Layer 7 of a small transformer language model trained on English Wikipedia (13 layers, counted from 0, width 128). Numbers have three digits each and are written without spaces.
Take only the direct path to the model's output, skipping the later layers: a vector added to the residual stream pushes a token's score in proportion to its dot product with that token's output vector.

Output vectors of the tokens that the questions are about. A number n stands for (n - 500) times 0.0024.
" Publisher": 526576545506462564739520372505298488599586297635432437488502713483558402527400343544291385583341631572435570491539455348477536481382385778712777614462423639488461448562460468458452536580530498441641602247415538528416520256553558443329662709715508459406369388349509364533314616791590580543600525692567564413528433537029481621456549542389600457677376585441430419732502350532587528312356
"World": 369575544616603360485677318378565664547328472463524640473499631568469557496436559537592329496449379556543559499409354474492509617523519584679643610342538515396694492562544572559387773362623712378579408664531512588462581356483409552308556420476355401337371505371533457436392552533584761303655468525396484480466578416393496508418564421526573252673522339227496535574586369653454395632534
" Saturday": 407387560466689543563310388390493355509381482439503441474535632471518574499557542354389478687433386506426363642543425716552227293561526769544724581585480566374788532496541608621512738416782571277503500475555450533442486441565485583396523565445444391495542549394644419356439554512344419465643492592500518593463609361336477643444472667400469433659522582280512293518411506455353718598451
" census": 550506549493514816619672670521318425585489307544449486490703796768377311312554728320572393309477439624571333463243481628292489481702459522872605649519569318450554301597462448285418459621337440556489295463430531506445599480392231664335334497638478497419716630228594390462320535481467670373454515548582624742427742497468773599423374785493524417497571526564637244648372506138368670488390
" CB": 399462588395519446489630463435390559536655460594438488461639448474584629623568435438380349563416468660549533502628388566582225411424548731538679422404550513464445362502514581462528583451712457411476464451545425557602565387608404612342484519592483427506441481549548243520538568612444533346546496609354434428472478505286513699502513539508570351630562576510377448545360556454489487715468
" basis": 657421561630702423461537467605473385368382325205297439386912598586295165724645493462356426608469483371469484590451500657723341358517275657493609575480525418536567496737475591400351629394658585515528437354622569464225395547594385513471418517560500509464774324392411326483322506524331425493496226595628585536523618326533564520407340769606576721528789640453416376729579424688518799453282
" Binomial": 603273564459645387627603526685207466517478265574607508614652576503479315620517702705614359576234398474543586409284460715206678419351328538568415554521738672248591380453480893300396786608712633504399145619410574414650584429615451702400567508573450641373451720389189735489363640414396647466499668557394354512413730260323299560465437624425794359426607487486436411872398317307494440422521
" ISBN": 377549520415256790829640612375369608403479282679438496396594855410648458461267394490374563800459422663315535555443383455516320508390337650642759725580634512301534483793464540321424623380578477570715449211554365444630372261263508328507733368595337559479457469464564528297358717735743648528447258423596538504649582366208648500650619660346604536377543479441444578645356516482289361445607
"High": 493521516564700398515678470619402482556454666532555425328671618492496344341552479466521313456316624681569502355290581517450322499347456724444671603456510695396730400676583738338422655398535711293380486622525521445529604391428437784457375399443499722331424434370530587275310517434541545496507542536346591723463612572525345472576425562421518177621525358426346579653636532559477569515338
" Nov": 590505533642415476646529434583483508664398554551629541476622579484513560379547573438347547508603390729423512499499459446569249541629485705561571581605473596543445317314392559435421470619551423416425472481447442511632347493526462568615655523419428406474550434457681477378312519530576528613418558785627415566402638463242662446401513423333415427494455572545538509426413412392484434525405
"Medal": 543398530512393350732573283589554496338321546570454647663461662627667504376454634601670409565265582535508457460200180570552446615384452562694510537420624593322571656566640838405684805344559689359551508504572488626587396425436368756446627524598267388304365484174393488513327557773622555565479420524416558504563613344464363516252519522209405309613528623245580377569455628624526463449445
"Nov": 428350527546563536578654247606375586562488615615621550453797554635622657446405590291447360610534427398498575397438440392570245727658564690591585385632470534486522258536469509441343571665625535377623339441536293519501574393642463505480550453518530408323385477452570478395316570498523659603490476657413411752565681555372713331334521456455565449465569544494452452513318566494468287431333
" scheduled": 444335561657578497664537331356513534616352655617500540512627529583629542543485461220542300438425529680478281448467292777685302541487556535491543557494468516424618555397621664512491615421665530341715503484475446592410510409569500504436481357478595410430666711330531459352466478316388647544322418661466497584455471518415386513388562596413504559494672566446454259580464621497363653354548
" could": 543645528523505480708360521527617438257588555612463493488514615495600406539581440505484492570561407389709540459505339744295549679445493631375509401480465540363423632624508551308474578606594621454427561480401517382502539310572407582370349502433384435497549650508362526385634522382511672522445311422429463541451430518678678517329496392540363476514676461514641365618568730467382527394448
" BBC": 568230605411363457651618500405401318500514463702384480516686596589601597613459516507409254507490260606572442664587388589524240463580496643616861623542503627516489380655425484422475600414721603297510385379655409657431546385489559525513373613427566521495510471398628265481520516520540572204599324521449574472556595451267417493450410757415551409493557673201473403532507482725500565492406
" Gallery": 613426468429344604698485493312572523630403288597596532448600749624410636564413436609510593706492451634241427503562528482588313374489453527692671438378560554436467616675470538433543650364576786496472354257578440507357514456436391532483591478583406262397427673441503339478414563516791816479614504432360531584591586414352642506432546574703412458654448492328331325546489336642304456294458
"Sw": 487433519360534545589577557595388461538573543494563561572651662493478652452447513483585423330309515646494665483346456434470472712437577573523493648552721729437532500599547482679435691570821612354460380433620320618550593200422547563478357387369635432330375615356697473482359479480680557448618334511350469436427574335618537404464616478415401281431517517457306257576511613500457357648319
" ahead": 375398551624652420528302354506421355422356582550375519419460598568574460370458380527513398449467326507568501507504538541463300467326433568448327680583605488606714472543494663553529796541442653765641442478523538302501504301520302629486540564575551672444602382550482414440607548437437616416517551741410420569383519420459408445458653635349441458531734467513627316453400659638585591347473
" Dire": 510527532504531329657561495526409476581345743540605451430612670564672384555409471564342368601481494542504596465672375472608390461498420550518417507319631620405301403458485494529525568431536563681533667489471640468406636488340622519496544415402412337473528353464538384463375561498314720444445457618334493560451646545534338553438422504541510433568570413475529243535691599685586425418559
"Rec": 393453533411402497442528416441365662472515636538533604335546624433625378357521509463487411474427360680567518452451450491556464641418624618512467552503782644343496512545486395578255690512512689406469432490714528407539544335478482481480509395574349430345459570402569487325269439633655583482477436825506563612585594367509419546410443668533568542690537627534509302612542557373319451435450
" competed": 468478538450515449671411226428625413491421494495371605386491603461590454384441489363627486515282297518725433533413375718467498629430358508665569569249419592357540477512589722381585748458673698530647597416477450425704449343498365606470399456481391498399567603285511468560561583402639694649362592571459526617469518411425522501627508617426305386602815643281472414406523718416472315661471
" UTC": 502502551378762484672542583575330413545356433542523285338536850661383367515420276572222243502510711609523388488502375835356415489506631566566604839484695605417625339384539705290251723329601349387545284497249431345561413358387392650315628484779527665413506385702717380549349590625655696573355605698506602667341602558443541532368468790244639121515533620428544439644315201374525619554463
" were": 551669505346256599584301461432626476386558388504526507450362604474561495514513411538568564471594452476721366553518396692249675692806524488357418554504392407487391591398556453272574618498668545429530447541527552390358520295569406488443567543564468443518566698438411602446784463373606631556417477507455489622396459460550567604323464357561320458410663560523495565460418721255604527487571
" Most": 428453541423388280477591469331519535479553562385556311393319553616491508399394624653461413532524401610547431573529528454563441591538440488581304568705467567392559513514508574486433555322630558323476415511437563401402543468344502701673340472502543525504593591402485639343493626482649682371550387543552670646545648372374459510406513492572484463610574623545488499505454645502617532338358
"GP": 539493507500384271504490418586597614395448607534461704285484500525392500634458521458520295263442525668423491429381313387563383418448423478587559600397702678471504401579430749564311595529646491555569373376490391493418617316507537544518647363719550497368393537507567598539516593641720608319493402614557370392271542451497406490455472652466635299694691583474626479608613640524334565554317
" Grade": 580430589571633674717447581384696472444419426445300385546744455657573361401453401510586762454323472682325518580387314345710390343281482394722610498459736656346338382541334431502589532419585456401513566518595605631350490299328324702519660649358476498447371627446516384399323550420575653457618301486439625593430642498286487914395469703457610435667574598308483472698557529255514616448468

Output weights of attention head 2. The head adds the sum of these rows, row i times number i of z. A number n stands for (n - 500) times 0.00096.
o0: 630578531627336365390427366343501662487439565517486393548509176444329531383675584530559404565581585413359566631511558483419528507303563371485587450692447649643640455475610562525641525515427328544477587413415510869421672682581557555641516453407515542425513471453754342703407291440367503465489509231485610623523352438593322364812398422443310547596596610476407628483350573642333666310471
o1: 575332383371554439435556467518414444616422451699375545471599447684317393310585489539420517493588365680365277417563541520624528459462443529565438337569459617516696594634631545455534762474396344364451385649775499459540527579303491586664388542417590764347374464473467462470364673403689392434621676541494532467352490611360335398632488476492611435606400661498407267554503600750556444564413
o2: 599534624378517427456726430496452590496649572655229414426360665543258392472412559561479624651446639622647646364121484632324483460498509427509460509564589572486456532456406502473249469647466458670459634513557542442559687534367587314589429530518608614472456473562315521524676549429489501579427542561552526623286614622411616551047423426618644322374579358477526426510569540432638552466354
o3: 585565542501459568362628454568363456351358561386391496505441484461498454502514610603396707574508356365706589525529374572426624732665461567311644479433323537408330614495550363445434382436293500575380412614525453511529606433675414702677438524419410487530548366334556628432620556361727635540535468421530658397345336654610382420450486314508243564533693648623461632548587717454382579542371
o4: 304522473613600492354408479706627467461507295861452368434444539466365683514452738278663711449512587443620594558444413628398576453415249249584712595606444667429602432594583728567463797205437570569511513396486528683495526615390402534477228455450089416616578543484494509491512471496372454422435400550564616785388604646479529414524691427507339216608657563370663380636411504486379545407192
o5: 709372688707460244424644322444345595900438524762423438451418535491647340285561414581421430455566509510536420214473420434742576147412400558424583412571412686686443394489486515655636785615597352535561524553346562552747578606400606520431381475447137537563464504529767428556330308246343488180431695505584529563303505416416381357473479661570642570599462639659387643499359334591596686689387
o6: 417554589256617464470484492515495428310457412422610550567576388378540468333545451638620369415546571576395498491271767498409521749538549510591537327675656407492449534334584484514588594501623410657549628453486441570379467366632665424541427674490252484583436514701500466615553487478321419597191638186525546371522561654662345444732524548305529586273669585564488348627326554430473411509595
o7: 442285451548763377343595404482256324567371310251685352700496662602312770790646399339284479584746494427148283546492779504653488189388224407689421503581494394547909649457612454523529633335424412504369635521567723514390589730776716409621472638450682881479464386600603368324443764343427159483414491608635484676458461591489412578432388804437768548473252492458304464301432298800449653366326
o8: 499507583571468590475473420573510622340535667252665602267637472383494293379637434450544309477664503664596419455532481517536606496473545402406430532398532537674671510497503405766634318503492504685301341360455773448536674390643589563602493419497501496475432419408491649395652484121657272369435476625471453586504620487633590453472390537586361606432457479461285403502365433636479583662599
o9: 583503422676345738425637297394407674480614322755542513387709602491591416558650750512552550473307501786445517338609439504379575334548384557494537379426501437421458295509555622265624576657622467717536393327505456458486331609504304573617538392526361693644460593272264717587711304385525313445371817405292571388598566490391424505420511369406576335485541752562433539422466529509671493484469
o10: 626622795489371543469439242338421606472540713699331619540445439354451414652320391557537398486693703824561422407361808432530278284679307539690480338494543611287724323599406485714487635435537744354592487386502516499524628377548692547394459548526574252480391486551567469657350733518562712424488119615514479342373555494462509463504557347479324413584518589593354366647457482626589386475347
o11: 436460587426349627421716340409647420608388561653562430494523542490500583373603524404452432636612599433572462503390566512652534644348485218508516293526703679456601362274545498551508441498264683675481587415768498546185537527592396295269503446369559704286446646612329521549641385292354512602474479493609470283710390557631540418780478599527582591578531334453688493702480520461363429253492
o12: 638720644670506571692319634247502346399481659526325559496364714540554389553377443361521620313584414439507535404512627386556621506498486481601478401383571374416420576613513518733621383601435603541592295160440528422515456549414551268474509496473738780363617522553605279631402550487637608696518361621489415446437460363565433539448526495387556485455682448523666432405638615332144432419593
o13: 437443502619503558616444644274444654569584646398577762663606636466648450554385624536713551506414680433683564424430481470541331182758432312533629276356297435271448633496420473344496215449555547606438568603686529382519436671516517445575548508736540559510374408275277608407416428417443453509333548443585296358456589454409690622487494526685463469578662397519413731256462488575471456702423
o14: 510443504500482743339742497315515384451368435547604362439394534470403370266593605404407664594368575355452350544277647428455550380675416453322501492535361519627397644324544486434418491697479679658360651357680438580632505520500591487399379406489640654399655396339513558522760661626409583421520666440705545230504703358392550507641501482395615319447545679428528586421563448556652470339768
o15: 545246569630517675717449436488448522434611470518471527385625473481498390349418608540433337406356561725362455441569623459531482252326461441569533602527742703595440487676592707521521442589495671603548652605554536350644451581351546469690372505470499318483605511354349598574585441379495403550506432433406581539369410391492407378320589733460537465485513552475398471624466665358444339320708
o16: 471485469598612081727593581317493603463325704509499545529436560476626543524518371542542715350528477640349343410576418416290445489649562499598365530559473561290470496457529550367278478690574494367443598424451476342368502474551625345561807342505577437514448359396562552468382661654430688685514585448599348455602747209393633583552489504550580591507517419422318791491407671426420516580532
o17: 438523821408389560399483356476457751604628478407251655285685553501532284377456686628513452660381412540616530426489500535387443648512453329605595449352443437471515310635454363491562467488688468874529698597805371348434498582535630477484727511546551469354520517398475322479491718525319611313541543685391688433366395433460595442514277566560431277528348407536448552502572543456583508559476
o18: 508337562330466566590332299532308729576613348485450524642698368430593376439344543557454575268516776584754384427521246446370725814724561517658451605465458667476273447348587359310422495599484473491674572526528385506743529330605563346524652495599448618526317679491589396658618407830470753526448583634609637187654692421634302559276480265376328604433554639452552365460351406179238353690468
o19: 347412262473370547634468556515500417259400477635419382553590711598243433527714457555602500370546429587499369409536506631769677586417601172511455701375729437424335602377466521601330834595558575503478503398627496418498489416685401672602397448504415566588583458432339413593470478626363444603599444652565628473593488392534370606497653480399437509348596231552573424505468753454536432385468
o20: 559707702683688492520401402390471473437459466533477374237441582675393663451611528472528672421445450549549540668542584283643492393558415672520618700621618646675315377446477457436372678518438428037427475551479470382581456471575282693435263566478572682426487446569704576617362533356450264343293411616440423341290519487521479420555548533557413671566537241524467515559489431832539609596522
o21: 358543424666408226428648593560466508451557565190611656234300324404587646649354251705599209539598547560383409838530677291616368121460421453573502517648456414488520448540572699664797584331250368349272652392659792681557418645401719482705608425465469577357405610441313637495538409418393429562577337626485501625656688398525378318431560617661505642316540484418633538360696241714548633279502
o22: 527620385557450610580474383572436429641524568459505606798640321576481523547615412487515500516512693431334375459547557348663654307537422526573634611581417440736538345521615601519447261445476754408601470328485608288509576463672418381410378541510744725568485292577405387447483321285350451491459398848630482512372663460502304481466335717412607734566441363677175559606587194574516410337488
o23: 515409480629352386388576505557444641515577391425547383569662362423278606496493357496530701533540646639570420313643635567609583668668727514278600643507566484647415491445463518630575491609547541664635419684465445508482623497546324392515515480369507432480369741545025494600523283313415534306562489463655612345591570665548339392497370423447242565398429554585453749488391604439421317400427
o24: 823689469406541366394467274602436504553517430397514560442422543285557396569470488437755503509310514627514361437588547542654414571582332383529425620447492538712476573654686440540594258583553534157564495562524515484674546472555316475454696470477449261509459716417416303571504362412595414666407349315566674615486511509617506452523489484504357623453607506467569461269436656488717541409599
o25: 765664609461458457320335510335695486455483482567571502548416405305320602627436504604596454635297485250408620448296500381540531550632602476618515418466418440635524376374598317523343523516398364538577428439544347429516451634629472754587632507514523551361527589492412529597659735654590724609560445614385609234484551515346511247942387316600519318481352383508232561640598315613482358710628
o26: 548588428202341532362529679549490597685539544608564664537409758631632549432605303655618566065430623348320681778411472513416496403365440394425370584359486554550489553583500318549705619702492333353278275532466685433459428563492594728440491338384523493556578439571381775548686415463259655474460428273410443387451554389537539498681406516607463565343579428512552626562508430380592656491500
o27: 656712578414533582850401555556543523500760449481203582299425522340569473533477533573647604427296657409555256550407072720246569362264495642499428396440404750423357616376645450466566402489370672471288411323508492438573480541370572331340537458821403550618428447531610604462636411522707460555620491454451368575615467381675469653571523527469331488433757485476674649574542607493419549351372
o28: 607391619644600373427346560601372403481325613428542481359599601541568590289477493687654447801658572576377436596394382570476550334328564574569394391410687439432614671595475707441493426511541575506424568444575749516325483436436355627616460465551761422620715424646488430407629500288370594306713379548432325573430481519309362508392389637464408485563431599442323505309336410736627583370610
o29: 421455473539490477647375605349625560409578553726444550629643549622522176417483654553589600803655583359528617396673258648501446607641341500377366391573475554308520493555570579435290394351412590524424376586301325423643458226514432695661593700754345520347608653444538698219714401423385415484549454606545528761347385378525326371655419531372413602555472469581469454679414590362347699351440
o30: 388814446493395549700464528266546271391616227582453386322433678627592515412640426579657758535466562330668434329437309481295439418577428470508566592407463652534292429581446528392511356520756495596416360506452332550599550360589483516427708509706520565299540616314528310425504434658648760795489598673394517604639380545346705459419431593599504461653342495448593621347421639279228355741487
o31: 635385336208515492437555602566360586617516624626530257509436407368645348638556531449580409508667492720384611545480551478440484486361316593505591417572550430536188315510429398593603521465301421345683774488534769467510532367550559457498492322434566418742698320615396710656365771629455700520379601439351491431549392464411757543655561469355492296563545730459613436426475256562554446395372

Each question shows a token from some text and the vector z that the head gathered there. A number n stands for (n - 500) times 0.0079.

"  ": 301518459304537527340312568510717250528394233696713495573680490545495652604238301402541549576368
Pushed up most: "Rec"

"5": 269539478316546503317238481602757279473410282690680522597622434539439649592276340470571501598452
Pushed up most: "Medal"

" a": 322483479278544720350324491546691252427400270704550486546592494441440637524237433366665533543531
Pushed up most: " UTC"

" from": 468476418302398637173367451606942242569356313685709610584567397528504512427494421245527397545428
Pushed up most: " Publisher"

" that": 318522601477634532326138485644772394546461262727581636709706402199287722552336338431479541683537
Pushed up most: " competed"

"78": 320533515322561509343296478571654366479447283651637512597663380515437595623289420440593494624500
Pushed up most: "Medal"

"K": 330587493350452599305168422691712343403474238680666540618678433466351686550342473378549550671492
Pushed up most: "Medal"

"|": 297494468289474542345303519477693204554445237702710515497642434455515575629292393391523527623381
Pushed up most: "Rec"

" by": 330557516340528695302350442580669272517491237685622582515589542478466586566264485373606454568525
Pushed up most: " Grade"